Layer 11 of a small transformer language model trained on English Wikipedia (15 layers, counted from 0, width 128).
A neuron adds its activation times its output weights to the MLP's output. To switch it off is to set its activation to zero at one token and run the rest of the model.
A neuron's activation on a vector x is SiLU(gate . x + bias) times (in . x + bias), where the dot is the dot product.

Input weights of the MLP neurons that the questions are about. A number n stands for n times 0.012.
n99 gate (bias -0.039): 17 -21 -4 -25 1 18 -12 6 6 3 23 -12 -5 2 -2 -35 -18 -13 51 -34 21 -38 18 -4 -7 0 -5 10 7 -27 61 19 -9 13 -16 -43 -14 -15 43 35 -10 -27 -9 -9 -17 4 -12 31 28 -58 -3 -23 -31 -5 -30 21 -28 9 17 -48 32 33 -12 -3 -8 -4 27 -6 -23 -6 -32 14 46 9 -7 -16 -13 3 -46 -16 26 -22 15 -26 50 56 -34 -46 12 19 -22 12 -32 -1 -4 7 4 2 -21 1 8 32 -16 -18 -21 -3 41 -4 13 -17 -1 -17 7 -47 -9 2 38 -27 6 25 44 -5 14 59 25 53 21 14
n299 gate (bias -0.154): 51 10 21 4 -8 -11 8 -45 -31 32 -16 15 22 -53 -22 37 59 22 0 -50 -20 3 -26 1 10 44 14 22 -27 13 51 -14 -7 -25 12 27 19 16 -1 28 6 31 19 21 17 -28 27 -4 9 -15 53 29 11 -23 -29 -4 23 -15 -12 22 6 15 -31 -9 24 23 -4 -10 31 -17 10 25 27 -15 21 -19 -1 -21 -56 -20 -28 3 -3 66 2 -14 19 25 -12 31 -4 6 38 10 1 -12 -14 18 -7 -17 -3 -32 -1 -29 3 -10 10 -1 -5 -30 28 32 15 6 6 -9 4 -11 17 19 -5 -28 19 5 9 -20 -17 23
n307 gate (bias -0.246): -4 -42 -2 0 -22 15 -18 -40 -7 -34 -16 52 -26 -4 18 -13 17 37 48 34 0 34 13 -9 -3 -2 -10 -42 5 -10 -21 -8 -25 34 -24 -46 27 -36 44 16 -4 26 -27 44 8 -12 12 -35 3 15 0 0 26 -33 -6 -13 -62 22 -10 1 27 2 -19 -32 -11 -23 7 8 3 12 -22 -5 2 17 -10 -5 -10 0 -11 25 9 -27 11 -32 -24 -3 -43 -17 -4 2 35 1 26 73 -7 -1 -2 -24 3 -11 23 5 11 15 -6 -2 -3 -20 13 14 -11 4 3 -12 -30 -8 -2 -2 -11 -7 -19 -31 -2 -2 -28 -41 -4 -10
n429 gate (bias -0.149): 21 -31 -32 26 -10 -24 0 -34 -12 7 -14 3 11 -8 10 -19 14 0 -4 4 -3 -5 18 10 17 -8 33 -16 -27 -5 6 27 -12 38 14 0 16 4 -8 2 -12 22 8 0 28 -23 25 2 4 -3 3 37 41 2 -47 3 50 16 2 -28 29 0 -4 -5 -17 24 -3 -33 22 -18 -13 -4 -15 22 12 22 9 1 -13 -20 11 31 37 -11 -27 12 -5 61 -3 9 2 22 -35 1 19 -7 -56 5 5 5 -3 -24 -2 -15 -12 -17 11 15 -18 45 12 -3 -32 -8 -30 20 13 24 3 0 9 16 34 42 27 -30 -31 -15
n449 gate (bias -0.379): -22 2 34 0 28 -5 -2 16 5 -20 33 -42 -12 25 1 9 16 44 -5 -2 -17 1 -17 41 -25 33 10 -27 0 -3 -7 0 14 42 -13 19 13 16 -10 6 -2 -2 2 -39 -24 -19 -7 17 14 4 -28 -17 47 -9 -4 15 -3 -22 -31 7 -7 34 1 -1 2 4 23 8 30 2 4 27 -37 12 -39 -7 32 -8 13 -27 -16 17 -6 8 48 15 -41 10 -49 -36 -20 27 16 -6 -41 13 2 -8 37 18 8 13 -7 14 17 -23 32 20 22 -12 -15 -4 3 16 5 -54 13 -31 7 -11 19 -29 -20 -24 -28 8 -15 18
n454 gate (bias -0.166): 14 13 -5 -15 0 -55 -32 16 3 6 3 -28 38 -24 -2 -8 37 -21 37 23 12 31 -35 -13 -23 -11 -18 12 -29 -14 0 -3 -56 -3 22 -6 -13 27 -57 -26 4 27 -18 11 7 -16 49 -3 -1 -42 -18 34 -36 50 -21 19 -11 -38 -43 5 19 8 15 24 -2 -6 -34 20 -8 -46 -19 41 -11 -2 -43 -7 -32 8 -24 -8 23 1 -4 12 45 14 7 -4 7 -34 16 -39 -24 4 -10 28 -1 -30 -2 -27 5 -31 -11 12 -24 -19 37 7 -26 33 -32 -26 -13 19 -8 -7 18 -17 36 -14 26 -1 -9 20 -20 -5 -21 -30
n471 gate (bias -0.269): -2 21 -39 15 -10 -28 -28 -10 -9 -15 52 -10 12 37 26 -5 -1 -28 1 -20 -44 -1 -14 7 29 17 0 -19 1 28 5 19 -1 -23 -5 -14 0 -22 18 -37 18 33 -6 -32 14 -29 9 2 -21 -18 0 -24 25 -23 28 -21 -14 12 -28 7 -6 21 24 -33 12 2 -26 0 21 15 6 42 13 -8 31 -21 24 -29 -9 4 -20 -8 -23 21 -16 6 -2 20 -21 -21 37 20 18 36 25 -2 5 -35 63 7 -39 -6 34 -42 -29 -19 -29 45 -14 15 -15 6 9 -17 -22 15 12 3 -48 6 28 -34 -2 12 -3 5 32 9
n99 in (bias -0.227): 0 11 2 6 11 -15 -15 18 -33 -8 16 -18 -21 -23 1 -30 0 -5 -43 -63 -25 -26 28 7 16 -21 13 20 34 4 -14 -14 -44 14 -12 -46 -13 0 -14 -16 -9 -12 1 7 38 33 -3 25 -32 2 -28 -18 64 -51 -20 -32 -21 30 17 15 15 -28 34 -8 19 10 -4 26 -34 -12 2 -2 6 20 22 2 19 6 -3 7 -11 15 -19 -23 -19 10 -21 62 -17 33 -16 -17 -25 -10 8 -45 10 28 13 4 -19 17 -5 -64 15 -7 18 -22 -3 -11 45 5 -7 -25 -1 6 16 -2 -19 -27 4 -22 -35 35 11 0 34 19
n299 in (bias 0.068): 34 -10 -19 5 4 20 -32 -26 5 -12 17 2 0 10 -13 1 37 -56 -32 18 23 -25 5 20 -3 -22 -39 37 19 -40 22 -10 -28 -11 -29 17 -28 14 25 1 10 -31 -54 17 -29 -5 37 0 6 -16 -15 -7 -37 0 -9 56 38 15 9 28 -8 -26 -31 13 24 23 -10 26 -9 9 -27 -25 15 -14 -25 36 4 27 -19 5 5 37 -16 11 6 10 -44 -11 -43 4 27 13 22 -19 -23 -26 6 -10 -46 -19 32 -2 -12 17 1 13 19 -24 58 7 -3 -17 -14 5 21 11 13 -16 -12 -5 5 15 -12 -12 -30 23 -1 28
n307 in (bias -0.040): 33 28 -15 -1 -21 42 68 2 -3 -26 -35 9 -12 -38 14 -5 12 -33 -36 -10 32 2 -32 35 20 17 -4 -26 -21 -28 23 4 -19 -23 28 -24 4 -2 21 7 -20 7 8 35 -7 9 -24 -3 27 -7 -10 29 49 6 -25 14 39 24 3 -8 -15 2 33 4 -10 -19 8 -6 -8 12 -18 -51 3 -21 5 11 39 36 -2 -13 -8 -23 23 -8 32 -10 -7 13 -35 18 42 -62 18 14 14 21 -15 4 34 -43 -25 11 70 -23 -10 12 -4 -1 -24 3 -30 22 -25 21 -42 -12 -6 -14 -28 28 -18 22 -34 18 -12 44 12 -51
n429 in (bias -0.029): -27 16 27 -42 3 31 43 9 -17 18 0 -4 2 -21 12 3 -20 6 1 30 22 -23 18 -11 13 0 -9 16 -49 -1 21 -1 27 6 -24 3 -9 6 -28 19 -20 -22 -5 -14 -23 28 -13 -13 12 30 -2 -2 18 -1 24 -7 -24 9 15 -22 22 2 -12 -14 10 6 17 -15 -8 10 -9 -20 20 -2 -19 -69 4 11 -49 70 11 27 -31 41 37 -28 -10 -63 4 -20 20 8 5 8 -29 4 -24 -1 -9 8 23 -2 6 1 18 24 -9 24 13 -2 -34 4 47 -7 74 29 12 13 2 61 -12 -6 4 -24 -27 -8 -38 15
n449 in (bias -0.187): 39 47 -37 28 -70 1 -15 14 42 -17 -3 -30 12 42 -5 11 65 -50 14 -39 14 34 -36 31 -1 14 14 -1 -45 15 -26 28 23 -3 33 28 -7 22 -4 23 -9 9 13 -42 -46 25 35 30 28 -6 -32 13 -39 3 -66 -33 9 12 10 -14 -24 41 -29 -21 -35 -39 -17 -27 7 13 17 23 49 21 41 9 73 0 10 12 -55 -16 15 -17 -19 15 -20 23 -6 13 -25 -9 3 -28 -36 50 49 15 -9 -19 -64 18 -29 35 8 3 25 29 14 7 19 -7 -52 42 11 -9 12 -18 12 18 -11 -22 20 18 14 25 -3 -13
n454 in (bias -0.149): -19 66 0 50 26 -35 18 14 -25 15 7 -1 8 -12 17 -18 9 -11 26 12 -23 1 -37 5 25 -26 -10 -2 34 -6 -23 5 -17 19 11 19 42 46 -30 49 15 12 33 -1 17 8 -4 4 -2 54 -8 -17 54 18 -17 21 -6 2 22 -20 1 -28 33 34 19 -34 21 27 38 -10 -1 7 -18 49 47 -12 25 15 -2 -9 -10 10 50 7 -7 -1 -4 36 6 38 8 -38 28 -17 -24 20 12 -10 47 18 34 -41 -25 3 -92 -27 33 -20 14 2 -36 -22 -10 53 19 6 34 -28 -2 -2 -49 -6 2 15 -23 -35 6 -17
n471 in (bias -0.025): 9 4 -11 1 24 3 31 -37 11 -29 -26 32 22 -14 7 8 67 -36 -16 -8 3 23 -17 -8 -17 -1 2 -1 3 -1 -12 20 20 -18 -9 23 46 62 5 -15 -16 32 12 -34 24 36 29 -14 10 -4 -4 2 -3 -21 -55 29 19 -51 -57 -39 -23 15 22 -34 -18 15 -7 -41 33 -5 -19 14 -11 4 -28 -23 -14 -28 21 7 -38 -3 5 26 30 17 49 13 -32 25 -5 51 -30 -11 54 32 22 -20 -11 -14 26 -27 -36 -4 61 45 -29 -62 -2 -37 25 30 19 -22 3 18 -12 -1 40 15 -13 -3 -31 15 4 -15 -5 11

Output weights of the MLP neurons that the questions are about. A number n stands for n times 0.015.
n99: 11 -3 -8 2 -3 9 -7 -6 8 -5 -3 10 21 -16 -24 3 -2 -3 18 3 7 -2 -8 4 -7 -6 6 1 -4 -16 27 3 -8 -12 -1 3 2 -16 16 4 4 -7 4 11 -3 11 11 -1 -2 2 2 3 -96 13 -15 14 -4 9 -10 -4 10 3 15 14 -21 1 3 15 18 -2 -1 2 29 -17 -4 -3 -10 -8 13 -5 2 -3 -13 -4 5 12 6 -7 -3 -5 -21 65 -4 11 13 -5 6 19 0 -3 0 33 3 -11 -7 -7 2 0 -6 -9 7 9 -1 11 16 17 5 -2 20 8 -9 3 21 6 26 37 20 -15
n299: -5 -8 -11 19 -1 9 -16 46 12 -22 -7 3 0 10 -7 36 -5 -16 8 24 -7 -30 -5 9 -9 -10 -18 -7 4 8 4 14 6 8 0 7 1 -9 10 9 -21 9 -7 12 -14 -18 9 24 1 -14 1 14 -31 -9 14 -16 -5 3 -1 -6 -4 17 -16 2 -8 10 7 -4 -9 3 -7 -17 -27 -3 5 17 20 -11 -17 8 5 17 -3 10 0 11 11 -10 4 -12 -6 -3 -17 22 -5 -5 19 17 0 0 17 17 -1 -10 24 -2 -11 -3 -18 11 1 -26 -1 -13 -1 -29 2 1 -25 17 2 -6 -17 -13 -3 -9 -5 -8
n307: -22 -10 -13 -26 3 -18 -8 5 -12 7 5 -10 13 1 3 6 2 -12 25 13 2 -15 38 -8 10 -7 11 8 11 18 -11 5 5 5 -13 20 3 -9 -41 -17 2 -9 -2 -25 -3 10 -5 -8 -11 20 -12 2 -44 -7 10 -28 0 -4 9 13 17 16 -1 -40 -9 -28 -2 6 8 9 11 16 10 -10 -4 10 -23 -5 -4 0 -3 -4 -16 -10 10 9 -15 -32 -7 -17 -5 14 3 -5 19 -21 -19 0 -12 -13 5 -12 -16 -11 18 -1 7 13 24 2 16 -22 -6 -12 13 -1 17 10 8 -10 -1 -10 -9 9 -9 -8 21 30
n429: 4 -20 -9 17 -2 -19 -2 -15 2 2 -16 -10 -12 8 -8 -13 -7 1 -3 1 -14 -1 12 30 -5 9 20 -34 -5 -12 8 19 -21 20 -9 -13 13 2 12 20 -1 22 10 1 37 -25 -4 5 -23 10 -9 16 2 -5 -20 -8 23 12 17 -10 20 6 3 11 -7 21 11 -3 15 -12 -6 -13 -5 14 20 3 2 4 -9 -23 1 15 18 -16 -16 13 1 20 15 -10 -7 1 -22 1 -3 -10 15 -8 18 8 5 -10 25 -24 10 0 8 -9 -7 26 12 14 -18 -2 -33 25 -2 -8 7 0 18 11 29 1 11 1 -16 -1
n449: -9 -12 4 36 -18 -22 -1 2 10 -29 15 -3 -14 21 -8 18 6 17 18 -4 26 14 -8 5 -37 26 -23 9 -24 5 -17 5 -5 16 4 9 -15 -12 -56 18 -6 0 0 1 11 24 21 1 -2 -24 -10 -4 -31 4 -14 -34 -24 13 -11 5 -12 24 -8 -44 -19 -5 -11 3 3 -4 21 -14 -13 -4 19 23 6 -4 22 -8 -1 6 14 -7 -6 7 -16 29 -18 -1 14 -43 10 -11 -2 0 16 3 33 10 -22 12 3 14 -12 7 13 -4 10 -13 -14 11 -10 7 12 14 -11 -2 -8 -10 -1 2 -12 8 6 15 -18 -6
n454: 11 -6 2 9 -31 -2 -6 4 12 20 5 -2 -15 -21 -3 -5 22 -1 41 -20 -1 22 -10 11 2 -7 -13 21 -8 14 -6 24 7 15 11 1 -13 -21 36 6 -3 11 21 1 -12 -13 5 -14 2 -11 -13 -4 -66 1 3 -1 6 20 -4 -16 -12 -3 14 -12 -7 2 -1 14 -2 -5 2 -19 -4 -3 -3 4 -3 -20 8 9 0 -25 7 8 4 -4 -23 9 -9 -15 -1 -18 -2 -7 12 -5 6 9 -10 -2 13 -2 8 6 -9 -4 13 -3 6 -12 17 6 12 28 -3 -40 -6 12 -5 10 0 25 11 15 1 17 -9 2
n471: -6 20 4 -2 -10 8 13 10 0 -23 0 -23 -6 27 8 -1 -9 1 -8 16 9 20 33 -7 -4 -5 -45 -10 -11 8 -10 23 4 2 14 -2 -9 1 26 8 25 17 -8 -15 -1 -22 15 -17 11 -5 -17 -15 -4 -15 -14 4 -11 -14 19 -1 1 20 2 9 -1 30 -15 -18 3 1 7 30 5 -9 -16 19 -13 13 17 14 14 -7 -5 27 -15 13 -2 -4 2 3 5 -13 3 16 -4 -23 17 1 11 7 -23 8 -1 -18 -5 -13 -4 -14 15 17 -3 -2 -3 42 15 12 30 10 3 4 21 -16 16 5 18 -1 9 25

Each question names a token from some text and the token that comes next. It shows the vector x that enters the MLP there. A number n stands for n times 0.019.

Then comes g, the gradient of the next token's log-probability with respect to the MLP's output, scaled to length 1. A neuron's effect is roughly proportional to its activation times (output weights . g). A number n stands for n times 0.0036.

"stream", then " images"
x: 9 23 -22 30 -12 12 14 -19 -19 -2 -9 3 14 -7 -37 1 36 22 -8 30 -8 -21 4 15 20 -12 13 -15 -1 0 -17 -12 43 10 -3 -4 16 -33 4 8 -11 17 22 0 13 4 21 -4 -7 23 -5 42 -54 -5 9 -21 -25 5 13 -44 -6 -71 4 -4 -31 15 -4 12 -19 8 10 20 3 -18 -26 0 -9 9 27 -20 6 -2 -6 -29 -2 4 -13 8 -3 -30 1 23 23 23 24 -8 -22 12 12 5 -23 -19 -24 0 30 2 26 2 16 15 3 6 8 -5 -12 2 26 31 5 -20 6 2 -1 -23 -8 -22 -24 0
g: 2 -1 15 -28 -21 -9 -2 -11 -25 -13 29 -18 24 30 -5 -24 -38 -30 -33 9 23 12 13 -31 -29 2 25 -37 -38 -11 2 -8 -14 15 -15 -16 -9 63 41 56 -2 -20 -17 28 -56 13 -13 6 -14 2 28 -11 -9 22 -12 -4 -12 10 -20 10 -26 -28 3 18 49 36 -17 13 -71 -7 16 5 17 32 20 -27 1 14 -12 28 23 -17 15 -27 25 -12 29 -65 -19 -49 10 -7 -16 -10 -39 29 27 2 10 31 -6 45 33 16 -3 5 11 -7 -51 -34 -6 39 1 5 11 -18 31 -38 0 -2 -7 -29 11 6 16 0 -14 -34
Switching off which neuron hurts the next token most? n307

" Pa", then "z"
x: -58 27 16 12 48 -23 16 36 -23 -2 -8 -1 -17 -40 -26 29 -26 37 -36 5 2 20 30 -7 -9 -22 6 31 -16 -13 10 12 71 -1 6 15 14 -7 12 -18 -6 16 11 29 4 62 -21 15 28 18 15 33 -40 -1 3 7 3 24 18 -10 8 16 34 26 -22 28 24 -32 33 -6 -15 -11 -19 -10 -27 -21 15 -32 -3 37 36 25 -10 2 -18 -11 -10 -25 1 -2 -4 -54 10 0 6 -10 21 -38 43 2 2 5 -7 -25 -9 -1 -31 36 14 -15 -4 26 25 35 1 35 15 48 0 -30 -10 2 9 10 22 -17 -34 31
g: -29 -22 -21 -37 0 21 40 -39 15 32 -5 3 16 -10 32 34 -29 -31 -23 -8 -40 -2 9 -23 -66 34 23 -17 -18 -2 -5 43 -25 20 -19 -35 24 -8 1 2 -4 15 -2 7 16 -9 20 1 -33 16 -21 25 -16 -19 8 -28 -15 -1 -3 0 11 -9 -11 -17 10 -20 44 -8 -24 28 14 3 13 -36 4 -21 27 12 61 12 -7 5 1 23 -39 53 -30 38 -2 33 5 -17 -46 -21 -8 -47 -2 16 45 52 -39 40 -19 -2 -35 9 15 45 -5 -1 20 -9 21 -20 9 4 -5 12 42 -33 -23 -3 -28 2 11 -36 21 -23
Switching off which neuron hurts the next token most? n449

".", then " It"
x: 7 -8 -20 4 -7 -12 -7 11 16 -4 -2 0 5 -3 3 0 -3 -40 29 -16 6 12 -24 -20 22 -32 -9 -28 -13 8 -21 9 -12 -5 -1 5 -3 15 -12 5 -7 7 20 -2 33 9 20 -22 5 -21 9 46 -54 -3 -20 -26 -5 12 6 -21 11 -21 -16 30 5 20 5 -8 -5 9 -1 46 -8 2 10 0 35 -14 21 -2 45 14 -8 2 -5 6 26 -12 -8 12 -6 -25 -1 31 5 -12 10 15 15 0 30 -29 -13 9 -19 -21 28 -26 9 -2 1 -21 -12 25 13 -32 -5 -28 -25 -17 -17 14 -1 -29 29 -19 -1 -9
g: -7 -2 0 13 -16 -41 -3 -1 -16 4 -9 9 38 45 -7 -46 11 4 4 1 -26 9 12 18 17 54 -35 -2 -2 10 -2 9 22 -34 -1 15 14 43 -12 35 -20 -2 37 7 -13 -22 18 -25 1 22 2 17 3 -17 25 -24 -21 -8 10 1 -28 24 29 23 41 -16 -17 -36 12 -5 13 23 32 -7 26 6 -23 -51 0 14 -30 -47 -15 -1 -9 -10 8 9 18 -43 7 -31 4 38 70 14 19 16 70 -31 24 32 -28 -7 -10 -40 32 33 61 35 0 -24 27 20 6 30 18 -20 33 46 -7 16 -18 11 21 -7 15 6
Switching off which neuron hurts the next token most? n454

" previous", then " edition"
x: 0 4 -27 22 10 8 27 -16 20 2 -14 42 -6 -36 -20 5 32 41 10 -5 -29 10 17 1 6 40 5 29 -20 -18 -13 6 13 -13 -6 -13 3 -2 46 -6 13 -8 17 -29 13 10 5 -28 -48 7 19 22 -46 -43 4 39 34 6 -10 -7 -17 -86 23 16 25 5 33 19 7 -25 22 42 -21 -7 -31 7 13 -28 36 -34 -21 43 -27 30 5 -4 0 8 -13 -24 -16 6 9 41 23 -14 -5 28 8 -3 -11 -10 -3 5 19 5 2 -5 -1 7 30 23 -10 -26 19 -33 23 4 3 18 0 -13 -5 4 5 -20 -3 -11
g: 19 15 28 -10 -12 -36 20 -11 -17 4 -10 -11 -2 23 -26 -12 -60 -32 15 2 -31 -5 40 14 12 -32 53 -19 7 -18 10 -28 22 35 -2 17 29 -14 48 -6 12 14 -10 -36 -21 2 -7 -29 38 30 -59 29 2 9 4 4 12 20 0 -20 3 34 -12 30 35 38 32 -6 4 -21 0 -22 -68 -6 -29 -7 -30 -34 4 22 21 27 -19 -5 6 -12 -2 -27 49 12 3 22 66 46 -31 -19 36 27 10 -1 -13 -22 -31 22 31 15 17 -36 -36 18 22 -18 -22 -5 -5 15 11 -18 6 19 30 -13 -14 2 15 -20 -30 -22
Switching off which neuron hurts the next token most? n299

" perform", then " fe"
x: 45 -8 -3 6 -3 -19 -27 -6 2 12 5 3 12 -8 -34 -9 -7 19 -8 -16 -3 -8 -5 -16 27 -5 -7 -33 -17 10 -20 -11 -3 6 -24 -3 -36 1 11 -19 10 7 21 -3 -5 -10 3 -3 -17 16 14 13 -55 -31 -10 6 -22 -1 6 -4 -28 -47 17 2 -28 17 -25 1 -3 -3 -27 32 -12 -25 5 22 5 -37 8 26 -5 -5 -3 -6 1 -9 -39 -11 -9 -20 3 8 22 24 8 20 16 3 11 -15 17 2 -6 16 -24 -16 -1 13 14 -2 12 61 26 -17 23 -19 13 -25 9 -18 -27 29 2 4 -4 -1 -17 13
g: 14 14 4 20 16 -3 31 -16 4 -58 -6 -17 -32 46 27 -32 -20 32 15 -10 -4 6 -12 -30 -18 -8 -17 38 -13 -16 13 38 31 16 -39 31 6 -26 35 -28 10 9 -21 -30 6 -24 19 11 -13 31 -33 -2 17 27 -7 7 -36 -7 7 7 26 20 0 29 -28 27 -17 57 -18 41 34 17 18 -4 21 17 35 25 -40 12 13 3 1 22 -19 -4 -24 34 73 1 -8 26 -16 -13 -20 54 14 -61 -23 5 -35 -17 -1 -20 -6 34 -43 6 -13 -7 -28 -16 30 -13 -6 -13 22 33 -14 -1 10 17 -10 19 -15 -46 29 -4
Switching off which neuron hurts the next token most? n307

" ins", then "of"
x: 1 -89 -26 -8 -2 -9 -9 3 -16 6 -11 3 -13 -6 8 -36 -22 14 -24 17 25 -21 22 3 17 -8 -8 35 7 8 5 12 19 -44 -49 41 -36 16 19 -7 -12 6 12 -6 -5 33 -17 22 0 35 -2 -10 -43 -13 -15 20 -5 19 26 -9 13 -9 5 25 -35 51 -28 -27 41 -8 -25 8 6 -55 -14 40 -32 5 -16 -29 -2 -21 -24 -12 -22 -17 -13 -6 5 -16 -18 -26 -33 -12 7 -1 25 38 6 -20 5 7 -2 1 2 -5 35 8 -20 3 14 19 39 9 1 33 10 -46 -27 -13 -26 -5 -6 46 -43 41 1 24
g: 18 42 31 1 24 -28 6 -12 16 1 37 3 39 -20 21 -13 -12 75 -22 -31 8 16 14 51 4 -14 43 -66 18 -48 41 59 -15 -37 -31 -7 -9 16 11 -30 -18 8 -6 39 3 -7 15 32 -13 -26 -22 47 -22 -7 -4 -10 2 -22 -2 -18 -26 2 10 -59 -3 1 -8 29 -4 -18 -9 -16 -27 -24 -21 -21 13 -7 10 6 42 -2 24 34 -45 -38 -1 -16 -18 3 -9 -11 -5 -20 -1 21 -16 -1 -59 27 -34 8 -17 -25 12 8 -12 -12 19 -48 -1 7 0 -4 -20 -5 5 10 14 -5 -14 27 -28 7 17 38 -25 11
Switching off which neuron hurts the next token most? n99

".", then "\n"
x: 33 -13 -15 7 1 -5 5 2 9 -5 4 -4 0 -3 2 10 6 -25 53 12 -3 2 12 -17 -2 -6 4 -11 2 -5 10 25 3 14 5 11 -1 -13 8 -9 -2 16 -1 -9 16 -23 -3 11 -1 -10 1 -7 -62 21 -15 2 0 -8 -13 -20 11 -7 7 14 -12 3 -9 -7 12 5 -16 11 15 -2 -10 -5 11 -2 3 -1 37 -10 -1 3 17 14 12 -31 -1 -10 -7 -7 0 14 8 16 -4 8 -8 -4 13 -27 -7 8 -5 -6 14 2 0 12 -17 -17 -8 16 3 -12 0 -12 -9 5 9 1 7 -1 17 14 -4 -2
g: -33 -31 3 52 -25 -25 20 2 22 0 -44 -31 29 -32 56 -8 -11 -19 -18 6 -14 -29 -33 55 -13 -5 15 -17 8 -40 16 21 -15 7 18 3 27 -17 -1 26 34 -4 -6 -21 10 2 -11 21 30 20 -38 -9 -2 19 16 -4 15 -35 0 15 31 -3 16 15 -17 49 32 13 26 41 43 -49 1 -25 -18 7 -35 43 24 18 -3 -17 48 25 1 0 -38 1 -36 -17 -23 -21 3 30 -2 -9 -22 -3 -11 9 -31 -23 -18 28 16 -28 33 -12 -15 -36 7 40 31 -4 -37 -18 -11 3 1 -4 -33 49 -17 19 -46 7 -8 19
Switching off which neuron hurts the next token most? n99

" 978", then "-"
x: -23 9 13 -11 6 -12 -22 -41 13 -15 -48 -2 -4 5 -11 -16 -53 -18 -28 -44 -4 -9 28 1 29 -15 56 -60 -3 -3 -12 -32 21 5 -12 19 17 -15 -4 39 11 -3 27 14 17 51 10 16 2 -1 11 42 -44 14 -16 -6 -14 42 13 -3 -21 -23 -11 9 5 21 5 24 -23 21 -6 -1 6 36 6 -27 7 19 37 -22 25 -25 -7 3 -31 24 -1 -18 6 14 -3 -6 -46 20 13 9 3 -2 -36 39 10 5 -12 -7 14 -19 21 -3 -43 -6 -11 30 0 11 -10 -1 24 -37 21 -6 -19 46 -23 32 28 0 16 6
g: 0 25 -29 -1 -52 25 -45 4 21 20 24 -5 9 12 -17 1 -53 -2 14 12 5 -7 37 -10 -3 0 15 -20 -24 -6 -1 10 32 -17 -29 -13 11 10 32 -28 -2 20 24 -2 33 16 21 38 -7 -40 16 71 21 -30 15 -17 0 15 12 15 42 -7 42 13 42 -31 11 -8 3 16 36 -14 14 -2 5 13 -38 -7 -30 6 -47 -14 -26 26 -5 -24 14 7 28 4 -21 48 13 59 -44 14 -8 -3 22 -44 0 15 -44 -16 30 13 4 -13 -6 -72 -5 7 0 -3 11 25 -19 20 14 3 8 34 -22 40 42 27 -13 -4
Switching off which neuron hurts the next token most? n99

" the", then " Los"
x: 22 -34 -11 21 3 5 -11 9 2 -17 -21 -27 10 -9 -22 8 3 24 4 11 -13 1 33 -15 19 22 12 -7 -22 3 -9 -3 -17 -2 -12 -4 -7 15 38 -24 1 -7 9 12 4 1 8 3 3 12 8 9 -57 -2 11 -2 13 20 29 -5 23 -41 -13 -5 1 14 15 27 13 -11 11 14 3 -2 3 3 2 -1 13 -14 37 35 1 -30 -34 -11 -4 26 -5 13 0 25 -20 33 18 3 -4 -9 18 7 11 -8 -3 -12 7 -23 -15 9 -6 5 -10 5 -17 -23 10 -36 12 0 10 -2 -23 -14 -1 -16 -19 -16 -1 -12
g: 1 -39 -41 -19 24 10 10 19 25 16 41 -7 19 -43 13 26 -25 -11 -45 -18 15 -4 -24 -23 -62 7 26 26 34 25 -15 -11 -1 -5 -14 -15 26 15 22 1 7 -32 14 26 -22 -8 -1 39 25 -14 15 -7 21 10 -15 0 -55 -5 20 -45 15 50 16 14 14 -12 8 9 28 11 0 -13 -11 30 18 17 69 -38 25 -24 8 26 -37 10 12 -8 5 -6 -16 20 41 7 -13 35 26 -51 -10 34 8 -3 26 43 6 4 14 51 18 1 -12 -15 2 0 33 31 19 -19 -19 21 14 23 -12 -46 15 -50 31 -32 2 -7
Switching off which neuron hurts the next token most? n429

" society", then "'"
x: 8 7 -6 -1 9 1 -18 -14 16 -12 28 5 11 -14 -10 -9 -16 -7 10 8 -29 -25 15 9 30 -30 -2 -29 -25 -3 11 2 22 15 7 -5 -43 -3 1 9 -1 3 -5 -13 -2 18 24 21 -15 -2 9 37 -54 10 0 7 15 28 -17 -19 -14 -60 -2 -11 -23 0 -16 -30 -9 -12 -11 -38 9 -25 5 26 -17 -32 -1 -20 6 31 8 -20 -10 8 -31 8 -5 -22 3 -6 10 35 32 -24 6 29 0 1 11 -5 -3 10 10 3 -2 22 -1 10 41 23 15 -21 -16 14 -4 6 6 -16 -12 -11 -18 5 -22 -26 10 21
g: -20 22 -4 -9 -22 10 18 54 5 -33 17 1 24 16 -34 26 -20 33 -20 42 3 5 11 33 -10 -12 -3 9 46 -2 -28 19 -39 4 -23 -4 -32 -44 -7 1 -65 19 12 -18 -29 17 -24 12 5 -31 8 -30 1 -29 -4 25 22 46 -7 4 47 31 -2 8 -4 -15 33 3 6 -42 36 -48 40 29 12 27 -3 6 18 50 11 1 -36 2 19 22 5 -6 10 -14 -31 7 4 -14 21 -37 -19 -38 -2 10 56 20 -21 -42 -25 32 -27 39 4 26 -7 -10 -11 -32 14 9 -1 -5 43 9 14 15 -26 -31 4 9 -35 -18
Which neuron, switched off, raises the next token's probability most? n299

".", then " During"
x: 39 -12 -11 12 2 -7 4 -6 7 -6 9 -2 5 -3 0 12 -2 -26 54 14 -3 3 12 -13 -3 -4 5 -10 -1 -6 11 23 6 10 5 8 -3 -13 14 -8 -7 16 -5 -6 14 -32 -1 12 -1 -15 3 -4 -61 26 -15 5 -1 -7 -12 -20 16 -4 8 14 -17 3 -14 -8 7 5 -16 8 20 -3 -15 -6 7 -6 -2 -1 37 -8 -6 1 18 16 12 -36 -4 -12 -9 -7 3 10 11 19 1 4 -5 -7 12 -32 -2 8 -8 -6 17 3 -9 14 -17 -16 -11 10 -1 -7 2 -11 -2 6 16 5 11 3 14 15 1 -5
g: -5 -24 -13 -21 2 45 11 23 -12 -18 -21 0 -13 18 -32 -47 -2 9 8 -7 4 -17 -13 -48 -4 -19 6 -5 24 13 -21 -47 33 6 38 -61 17 -28 -43 -13 -24 -31 -5 -5 30 -48 53 -38 2 -53 18 -22 -11 -16 -5 -1 0 -19 -23 -45 -10 46 -10 -13 -13 -19 -15 -9 -5 -2 -30 40 6 -39 36 -24 19 0 -36 -35 -1 9 -6 -28 1 2 -12 11 -2 63 6 -15 -13 -18 7 -13 39 -1 2 4 6 26 -4 -40 -15 -18 -26 3 52 34 -26 -22 -27 33 39 33 15 -32 -30 13 -14 -9 -8 14 -3 -7 20 -19
Switching off which neuron hurts the next token most? n454